Layer 8 of a small transformer language model trained on English Wikipedia (13 layers, counted from 0, width 64).
A neuron adds its activation times its output weights to the MLP's output. To switch it off is to set its activation to zero at one token and run the rest of the model.

Output weights of the MLP neurons that the questions are about. A number n stands for (n - 500) times 0.0019.
n25: 248 391 453 489 469 394 184 388 701 575 423 565 396 496 451 581 640 599 594 418 445 414 349 228 643 552 515 390 798 585 424 455 640 548 354 462 546 394 179 503 431 439 603 666 455 538 473 347 676 649 661 829 472 527 571 514 325 623 569 486 694 516 727 335
n35: 441 573 650 626 495 493 524 514 496 502 446 577 567 581 473 518 307 715 342 515 598 498 670 447 660 563 534 426 571 396 389 481 582 422 295 515 450 596 523 334 447 611 451 598 507 492 350 468 500 440 464 394 600 578 463 600 410 411 504 589 296 513 443 605
n43: 510 437 617 524 395 660 499 568 447 571 491 356 556 361 600 523 462 844 533 592 423 573 455 471 452 569 559 590 595 471 531 446 628 567 517 390 609 548 504 426 485 527 396 600 487 343 468 363 509 362 365 429 639 597 434 592 458 498 381 471 360 439 359 511
n50: 365 670 417 308 498 448 297 647 400 573 606 411 486 604 445 589 402 672 644 271 344 531 272 701 525 463 652 497 536 616 380 433 534 542 454 460 407 555 557 536 389 484 817 557 608 552 365 425 605 408 643 628 454 401 520 789 209 380 538 628 557 290 528 518
n51: 510 599 399 561 613 446 659 552 521 633 534 555 369 454 593 580 419 652 477 445 239 581 312 526 599 222 464 256 549 480 670 542 758 352 710 593 302 441 652 435 410 511 327 498 555 332 520 656 769 445 477 503 488 330 641 365 515 480 560 364 554 516 565 398
n58: 592 518 505 356 606 530 587 634 341 421 276 238 725 487 559 616 604 518 389 741 398 584 580 336 672 344 502 744 544 331 515 471 424 466 435 587 499 270 642 591 663 319 686 779 746 554 239 393 566 369 404 456 413 145 472 471 727 637 463 631 438 576 355 429
n99: 660 519 710 475 490 454 614 550 596 702 494 542 712 488 491 355 535 714 580 515 203 494 466 650 421 555 448 490 519 513 384 428 508 312 538 445 615 285 317 540 455 559 498 585 276 218 469 656 478 383 559 481 474 512 637 428 464 647 505 404 404 578 534 413
n104: 541 390 549 785 563 547 606 662 563 561 524 331 408 327 652 385 614 486 522 319 564 544 444 112 551 502 486 560 437 387 612 420 797 484 566 367 473 741 470 253 372 340 359 605 491 361 605 572 605 470 546 598 563 547 715 722 529 684 294 275 694 428 505 82
n123: 576 525 332 552 563 405 423 466 449 577 388 615 561 257 301 450 649 605 380 396 398 451 506 394 263 848 550 610 367 469 404 386 591 563 678 344 546 506 546 641 419 464 554 322 368 530 446 643 717 392 524 476 544 382 551 548 492 373 584 644 481 774 446 608
n157: 579 592 346 333 446 617 521 388 674 616 456 390 360 421 677 475 528 397 318 366 505 377 489 670 307 734 421 484 427 517 222 510 558 375 653 506 417 234 436 433 657 727 519 455 692 519 645 683 689 485 453 474 524 455 636 487 266 737 742 437 641 359 408 647
n179: 500 646 403 299 475 574 333 361 435 423 556 240 605 435 496 338 566 530 501 545 378 406 552 482 577 613 590 600 550 541 607 665 488 488 554 604 492 577 409 551 650 670 589 407 524 357 783 694 519 432 376 513 485 387 409 368 612 543 476 424 556 437 349 549
n182: 488 681 420 287 334 537 503 562 289 639 557 507 416 599 495 467 674 627 621 641 583 440 530 484 606 460 523 562 497 503 560 578 488 426 648 464 553 322 463 673 499 370 649 522 482 653 571 224 498 532 404 454 641 186 445 393 456 589 573 496 442 263 638 293
n186: 561 304 551 425 401 573 482 341 501 472 327 342 462 681 556 381 450 738 558 477 359 628 473 496 310 349 435 624 602 801 295 525 441 592 559 342 541 453 386 367 412 730 552 462 691 582 698 482 513 461 559 632 526 480 304 521 634 606 599 387 685 721 393 279
n217: 487 354 653 537 579 694 445 497 500 386 556 370 461 560 402 584 697 652 486 413 522 459 542 437 436 552 496 281 713 533 589 545 553 464 305 462 273 302 533 521 459 513 401 386 588 583 511 393 648 469 510 581 402 465 601 378 561 180 613 597 767 492 670 498
n238: 629 445 449 443 588 636 614 427 326 475 463 285 420 467 676 244 489 570 605 529 632 477 572 574 493 322 517 563 557 501 901 688 288 552 256 790 401 470 445 418 697 489 561 264 620 631 546 205 519 412 554 497 695 367 327 472 531 175 428 599 427 511 625 582
n250: 390 443 477 513 430 242 424 470 547 388 469 498 833 364 590 628 392 447 393 555 385 684 637 499 656 274 733 520 541 404 498 512 441 542 429 985 653 327 432 639 379 359 470 471 528 631 569 552 492 524 516 595 399 340 696 635 500 552 284 426 409 420 623 439

Each question names a token from some text and the token that comes next. It shows the activations a of the neurons there, in the order above. A number n stands for (n - 500) times 0.0033.

Then comes g, the gradient of the next token's log-probability with respect to the MLP's output, scaled to length 1. A neuron's effect is roughly proportional to its activation times (output weights . g). A number n stands for (n - 500) times 0.00099.

" her", then " senior"
a: 859 523 676 459 463 453 455 472 494 469 494 457 502 449 449 453
g: 600 541 482 607 562 502 687 680 422 380 326 490 139 512 476 617 447 418 521 447 303 331 326 518 298 510 571 568 455 505 514 366 744 236 729 523 687 571 372 368 547 656 278 621 638 456 582 671 466 467 453 530 709 606 661 576 631 461 506 494 438 434 380 392
Which neuron, switched off, raises the next token's probability most? n25

"ess", then "es"
a: 449 566 452 486 449 717 494 457 451 468 666 452 473 451 595 453
g: 622 318 447 453 558 387 276 479 328 428 638 390 447 493 462 519 601 139 397 548 682 597 526 542 266 584 682 641 600 561 561 488 577 510 338 708 344 547 555 450 542 449 326 428 501 247 440 482 630 455 695 431 501 427 610 542 697 579 527 622 610 622 233 712
Which two neurons, each switched off alone, lower its probability most, in order? n58, n179

" Miller", then " after"
a: 476 457 505 480 465 475 451 474 499 490 453 489 459 652 493 466
g: 418 649 420 679 410 496 438 608 872 485 658 379 673 344 317 602 405 487 452 604 576 407 537 383 637 443 351 412 439 580 559 551 567 465 455 379 410 294 463 417 605 342 516 418 472 451 604 280 611 598 538 515 368 442 574 467 714 662 445 345 931 396 477 509
Which neuron, switched off, lowers the next token's probability most? n217

" family", then "'"
a: 480 541 705 478 449 453 457 449 495 481 458 458 457 473 451 450
g: 566 514 577 339 525 501 598 356 398 664 515 196 442 447 382 566 812 498 538 440 411 326 595 500 497 573 488 557 643 672 603 555 562 645 658 419 659 618 236 354 391 349 448 499 422 755 564 434 274 331 596 564 576 573 524 330 651 627 264 605 396 436 380 564
Which two neurons, each switched off alone, lower its probability most, in order? n43, n51

" far", then " north"
a: 454 454 541 449 449 720 452 460 468 471 460 468 469 450 462 496
g: 603 325 478 480 468 424 633 664 508 220 723 680 413 775 589 608 600 424 430 493 592 466 411 481 485 431 283 247 492 615 461 742 574 411 328 357 559 553 598 461 553 237 335 376 593 831 447 411 532 459 497 539 543 433 351 692 564 468 437 418 633 459 543 566
Which two neurons, each switched off alone, lower its probability most, in order? n99, n179

" academic", then " science"
a: 471 458 553 449 451 483 469 449 493 468 464 451 454 451 482 449
g: 694 520 641 603 524 667 672 647 111 522 550 627 468 492 517 623 495 558 390 455 404 377 318 362 440 373 470 517 516 715 494 544 497 269 564 607 517 370 711 236 596 517 518 250 533 577 432 713 590 555 550 587 226 543 537 360 536 516 344 418 666 519 420 422
Which neuron, switched off, raises the next token's probability most? n51

" was", then " an"
a: 452 492 449 453 721 500 454 477 498 480 449 485 460 545 486 459
g: 563 515 551 344 374 250 546 283 461 668 244 615 278 461 266 590 461 526 638 679 510 661 430 326 355 696 705 724 442 561 455 425 433 392 396 719 401 632 362 551 597 511 451 588 607 270 527 539 588 676 541 343 519 641 431 643 570 588 443 405 512 591 492 436
Which neuron, switched off, raises the next token's probability most? n51

" E", then "."
a: 457 525 449 449 499 500 467 492 495 453 456 451 461 483 478 455
g: 565 490 757 622 498 557 519 528 390 521 492 526 447 334 353 620 617 307 477 442 505 707 611 379 468 175 327 359 540 452 479 360 631 455 548 611 418 792 512 602 445 441 530 572 343 372 384 592 621 485 498 575 592 560 639 650 354 411 481 656 707 584 119 395
Which two neurons, each switched off alone, lower its probability most, in order? n182, n157

"add", then "en"
a: 475 476 485 469 499 478 480 486 450 519 495 451 478 458 476 483
g: 498 510 417 524 659 438 544 467 492 639 502 686 357 443 589 490 650 506 480 397 640 602 479 465 134 521 580 615 676 523 511 491 449 351 415 473 243 463 619 643 447 554 508 457 396 392 311 569 356 486 625 422 635 564 431 578 497 650 536 253 285 890 288 688
Which neuron, switched off, raises the next token's probability most? n123

"est", then " achieve"
a: 449 490 471 449 452 449 456 493 465 682 467 463 450 450 460 453
g: 559 590 714 674 467 694 474 554 379 405 583 616 407 349 635 620 402 565 437 298 409 547 464 760 402 456 368 505 536 477 518 428 580 295 657 306 397 414 561 367 501 720 345 398 610 565 669 666 375 599 431 448 578 324 371 460 238 385 403 739 511 523 755 515
Which neuron, switched off, lowers the next token's probability most? n157

",", then " who"
a: 449 462 542 479 482 478 459 467 471 472 460 459 490 754 491 481
g: 234 481 441 492 637 480 485 339 496 315 356 534 295 534 363 650 562 495 669 596 614 473 593 362 586 461 326 549 692 378 306 328 393 670 524 555 478 407 570 502 604 320 450 440 640 526 609 388 526 642 246 479 714 441 657 510 344 658 392 467 623 729 727 650
Which neuron, switched off, lowers the next token's probability most? n217

" Ten", then "gen"
a: 493 456 480 449 454 497 453 498 494 459 462 448 465 476 491 451
g: 674 412 528 453 739 467 555 391 246 498 492 479 299 630 395 460 624 414 187 600 382 368 496 295 285 729 512 403 505 589 694 697 666 451 328 527 394 483 492 312 650 622 385 442 369 578 497 486 618 516 564 726 531 578 447 475 765 584 398 431 579 574 465 569
Which neuron, switched off, lowers the next token's probability most? n50

" h", then "unt"
a: 454 454 465 525 500 498 483 450 459 471 725 473 475 500 458 460
g: 736 609 649 573 374 576 581 709 510 617 646 503 508 452 326 372 540 473 636 288 284 268 476 495 597 585 425 462 470 375 459 444 718 373 610 312 526 698 486 488 382 540 461 651 386 412 503 647 239 449 565 404 613 546 612 685 358 526 388 425 796 284 451 449
Which two neurons, each switched off alone, lower its probability most, in order? n238, n250

" since", then " he"
a: 463 473 570 457 456 501 490 605 496 496 453 463 449 456 449 449
g: 321 589 319 526 513 535 392 286 465 361 593 416 606 571 352 759 723 475 419 629 495 474 604 594 805 585 427 608 724 381 330 461 351 660 563 340 555 450 540 423 543 422 532 559 396 518 418 371 605 608 331 628 559 371 500 382 377 369 385 678 539 295 729 668
Which neuron, switched off, lowers the next token's probability most? n186

" Ap", then "ost"
a: 483 450 467 457 499 500 450 450 478 488 452 456 461 478 451 449
g: 484 533 463 503 279 318 505 499 408 596 505 692 519 307 497 589 550 777 557 430 328 747 665 483 632 492 738 251 625 362 361 445 364 429 402 793 700 478 503 435 472 488 609 484 395 564 420 528 424 749 514 518 444 568 340 463 277 488 507 461 672 602 471 295
Which neuron, switched off, raises the next token's probability most? n250

"ions", then " Officer"
a: 477 468 629 482 454 496 449 498 477 466 450 486 458 449 462 574
g: 549 611 480 687 519 589 794 591 451 488 590 261 273 659 433 540 365 451 511 593 426 271 344 531 443 433 392 380 574 725 650 505 524 228 552 396 453 526 357 368 823 677 488 642 571 498 493 667 554 496 378 498 458 559 605 503 698 387 426 373 406 409 294 586
Which neuron, switched off, raises the next token's probability most? n250

" and", then " operated"
a: 450 494 743 450 606 453 495 453 463 470 455 694 483 459 450 466
g: 417 497 397 446 526 528 624 557 303 488 445 224 579 439 358 416 628 341 300 520 507 652 216 403 855 578 554 701 488 400 321 516 596 582 720 486 610 462 622 713 323 700 455 543 576 656 395 482 419 501 236 508 505 481 471 542 487 713 575 412 396 505 577 528
Which neuron, switched off, lowers the next token's probability most? n182

" between", then " academic"
a: 462 507 506 457 450 471 471 552 457 494 474 527 459 558 494 456
g: 467 557 589 708 399 421 456 737 432 531 295 617 307 540 656 545 380 426 388 478 337 610 250 364 489 424 607 727 658 383 460 389 389 318 595 438 584 595 243 278 685 523 380 555 631 521 737 571 501 478 481 650 595 593 462 602 426 332 434 584 495 483 760 453
Which neuron, switched off, lowers the next token's probability most? n104

" early", then " research"
a: 462 700 580 449 472 463 467 450 497 494 449 509 464 454 452 475
g: 463 743 721 375 481 336 508 469 162 394 313 639 529 330 458 657 334 477 408 519 419 529 458 550 408 567 696 548 594 605 546 426 354 245 369 588 604 445 479 373 649 486 383 472 518 470 615 519 546 662 394 627 495 668 339 560 519 610 454 779 568 341 761 446
Which two neurons, each switched off alone, lower its probability most, in order? n35, n104

" U", then "-"
a: 468 478 451 480 495 499 508 486 477 485 449 479 456 473 488 469
g: 588 593 549 476 380 265 611 304 543 464 557 471 276 443 818 385 266 495 416 329 239 470 560 578 563 279 556 463 447 608 788 545 535 554 509 882 484 356 415 309 574 525 414 380 643 564 655 552 498 584 517 546 598 533 430 477 667 584 526 480 368 551 522 443
Which neuron, switched off, lowers the next token's probability most? n123

" cannot", then " find"
a: 691 486 453 455 875 847 497 570 469 462 471 457 450 474 487 459
g: 570 439 470 493 506 549 600 353 477 614 448 402 503 426 413 591 802 634 660 549 648 404 488 578 459 650 453 209 637 567 600 529 399 532 428 606 323 782 508 427 612 589 586 366 460 369 727 612 577 228 512 551 633 204 267 436 435 436 436 528 402 243 513 552
Which neuron, switched off, lowers the next token's probability most? n51

"oca", then "ti"
a: 510 946 455 665 454 463 463 461 498 453 449 458 756 454 531 496
g: 585 671 365 247 212 362 530 628 671 445 480 368 359 304 541 475 468 627 381 469 344 339 692 425 417 437 597 681 507 469 505 387 532 746 415 435 537 640 441 428 509 596 585 714 455 568 643 551 452 603 647 519 771 505 484 475 449 419 472 473 747 398 595 210
Which neuron, switched off, raises the next token's probability most? n35

"Early", then " life"
a: 473 454 487 449 687 478 454 456 472 497 485 457 449 535 564 479
g: 713 408 571 567 600 555 488 561 316 539 548 521 371 666 556 387 578 482 320 608 582 401 616 349 525 917 333 393 534 447 370 745 454 439 345 480 421 530 553 331 519 647 696 479 291 368 445 616 472 747 448 585 596 476 349 386 505 579 414 431 697 376 468 289
Which neuron, switched off, lowers the next token's probability most? n50

"on", then ","
a: 471 771 497 488 462 453 452 457 467 475 449 692 470 550 469 471
g: 710 568 669 470 499 472 543 334 471 595 492 666 644 550 663 573 620 497 288 417 286 802 517 608 493 496 630 398 472 381 595 734 435 470 342 613 428 520 552 658 464 573 474 394 752 316 362 428 576 550 529 621 435 357 255 293 334 250 486 514 312 467 539 545
Which neuron, switched off, lowers the next token's probability most? n35

" becomes", then " ext"
a: 675 499 450 471 756 686 497 690 457 456 452 476 449 530 459 470
g: 417 363 383 698 332 553 315 670 694 699 515 587 431 471 453 456 587 643 637 464 549 409 465 381 541 439 494 285 560 573 422 550 129 554 360 332 582 500 547 313 458 709 664 380 603 525 656 620 473 336 399 689 423 460 388 533 460 374 648 547 646 413 774 470
Which neuron, switched off, lowers the next token's probability most? n25

"r", then "ts"
a: 456 577 449 464 449 458 449 491 489 450 449 536 465 495 448 469
g: 386 500 447 397 403 496 296 593 469 548 428 612 583 495 515 418 522 275 404 581 777 470 566 509 318 797 674 847 620 339 242 560 345 507 310 306 515 363 388 823 530 572 641 598 408 562 569 434 459 503 512 597 507 495 659 398 565 482 503 482 347 471 526 532
Which neuron, switched off, lowers the next token's probability most? n51

" continued", then " as"
a: 460 534 455 452 459 594 491 552 493 497 449 475 455 599 474 490
g: 557 613 430 672 366 433 652 717 574 442 630 330 563 286 545 590 404 599 548 478 377 690 699 231 472 275 564 563 469 498 417 509 619 640 548 480 439 444 611 517 540 264 535 471 638 426 294 426 431 413 336 497 444 375 403 486 483 546 414 731 891 638 363 459
Which neuron, switched off, lowers the next token's probability most? n58

"ed", then " the"
a: 670 646 627 458 969 717 494 453 463 480 456 473 451 855 456 452
g: 663 706 674 386 582 691 573 380 480 517 475 608 212 479 537 317 362 652 486 484 494 371 376 752 296 431 398 459 485 639 779 592 476 402 549 595 444 478 708 526 509 329 342 350 523 484 536 507 430 542 657 410 571 490 419 410 527 616 641 462 171 408 432 719
Which neuron, switched off, raises the next token's probability most? n25

"s", then " baseball"
a: 469 461 451 515 450 469 463 497 457 472 449 449 452 452 471 618
g: 678 479 527 670 583 529 535 562 534 451 495 539 583 591 587 332 644 667 506 256 198 678 688 480 450 335 258 371 463 441 457 508 519 385 820 284 488 502 508 457 589 781 349 438 737 488 321 597 316 510 549 553 423 579 515 436 428 414 488 289 520 625 456 562
Which neuron, switched off, lowers the next token's probability most? n182

"urs", then "e"
a: 449 518 498 449 469 483 479 482 615 479 457 449 460 456 692 470
g: 440 338 433 436 490 534 360 436 422 490 567 468 475 497 364 464 639 339 375 557 794 478 603 398 464 730 684 507 716 418 321 519 351 600 370 663 529 526 642 529 329 613 411 498 418 167 383 475 281 688 537 563 530 707 509 522 649 648 526 335 406 667 442 733
Which neuron, switched off, raises the next token's probability most? n238

"ctor", then " in"
a: 485 808 458 485 450 499 477 491 498 452 451 471 465 456 564 464
g: 408 636 548 642 485 166 618 535 481 384 523 494 540 413 588 552 455 458 343 360 454 667 446 251 794 498 627 353 528 459 362 453 505 497 418 547 562 410 556 468 612 303 257 453 861 470 544 477 374 665 351 467 416 443 546 637 529 502 420 694 799 611 534 551
Which neuron, switched off, lowers the next token's probability most? n35

" stone", then "\""
a: 498 449 475 477 466 462 455 481 490 494 451 572 468 451 453 465
g: 342 224 449 552 525 533 301 572 688 570 416 471 638 574 528 404 486 543 678 542 442 142 448 327 406 615 301 464 512 702 608 340 599 501 414 547 640 635 405 533 450 405 635 515 330 384 396 667 641 487 618 537 586 592 673 682 403 384 535 626 352 730 435 320
Which neuron, switched off, raises the next token's probability most? n182

"t", then ";"
a: 470 449 465 450 462 460 488 450 459 454 450 449 494 449 451 458
g: 477 686 363 531 450 639 515 489 541 441 552 207 757 581 499 582 313 389 589 581 614 627 469 521 668 313 194 329 438 436 594 618 569 454 463 667 455 597 422 702 417 499 628 704 599 496 447 642 454 251 452 570 442 325 300 725 585 322 576 507 519 411 404 390
Which neuron, switched off, raises the next token's probability most? n58

" \"", then "g"
a: 448 450 455 450 472 461 451 488 493 558 605 469 455 472 495 454
g: 352 385 472 554 470 446 348 517 596 628 412 746 511 334 398 308 568 748 390 500 338 330 502 386 572 536 570 564 424 253 553 556 594 675 330 342 426 547 536 505 543 454 477 388 469 465 755 416 525 561 537 597 696 561 478 498 557 658 317 190 522 754 757 604
Which neuron, switched off, raises the next token's probability most? n25

"-", then "C"
a: 491 463 474 490 495 494 460 488 456 462 650 453 489 465 490 468
g: 760 586 486 558 604 406 421 82 600 508 445 420 457 672 547 352 447 655 402 641 167 512 527 389 628 391 396 429 621 695 528 624 434 360 430 646 745 474 428 528 639 477 569 401 707 407 415 472 289 523 692 670 487 364 424 561 477 585 467 498 418 505 421 529
Which neuron, switched off, lowers the next token's probability most? n179

" her", then " fa"
a: 782 450 477 448 470 449 479 469 499 483 502 524 460 455 461 449
g: 449 522 636 418 725 555 406 421 565 543 287 439 262 547 434 523 456 495 567 544 513 373 652 682 592 323 430 413 486 734 495 441 326 515 311 364 672 584 585 320 433 390 340 347 645 445 456 209 756 485 609 762 592 484 607 432 341 600 519 558 671 458 650 612
Which neuron, switched off, lowers the next token's probability most? n25

"inc", then "ing"
a: 449 466 449 625 483 490 482 449 524 458 525 499 761 449 450 461
g: 512 462 627 448 291 426 456 384 691 403 461 480 517 441 382 709 409 459 404 624 432 861 607 686 456 212 574 331 663 589 479 567 327 573 676 577 452 642 481 466 553 645 608 505 463 418 391 268 652 653 586 407 467 504 576 495 439 748 579 324 366 454 337 332
Which neuron, switched off, lowers the next token's probability most? n186

" The", then " Ins"
a: 476 506 479 455 461 486 460 499 498 487 507 462 452 471 493 449
g: 560 451 636 471 372 369 661 565 593 434 559 308 333 647 571 557 453 473 368 693 714 555 456 604 348 378 460 546 667 686 320 356 369 665 309 443 588 427 396 419 663 276 414 390 568 363 746 491 396 655 507 694 391 447 389 668 413 619 385 704 531 602 337 574
Which neuron, switched off, raises the next token's probability most? n186

" for", then " car"
a: 455 599 686 449 633 453 493 449 467 490 460 458 449 460 485 450
g: 503 598 633 672 449 420 448 632 342 304 432 376 207 675 663 448 583 417 776 608 549 485 322 455 581 586 381 366 539 503 359 694 651 307 543 574 555 485 235 330 431 629 562 414 595 379 423 315 668 330 390 526 537 486 584 583 545 497 632 528 756 419 628 456
Which neuron, switched off, lowers the next token's probability most? n51

" he", then " learn"
a: 448 449 451 484 458 467 456 459 490 456 449 603 478 573 475 497
g: 534 314 594 575 496 499 552 567 421 559 420 570 355 576 663 420 308 545 606 479 432 378 549 584 470 570 723 386 666 586 615 668 265 525 338 531 443 623 474 350 605 623 397 391 758 254 634 661 656 327 590 407 471 217 394 507 479 546 351 458 703 228 592 525
Which neuron, switched off, lowers the next token's probability most? n217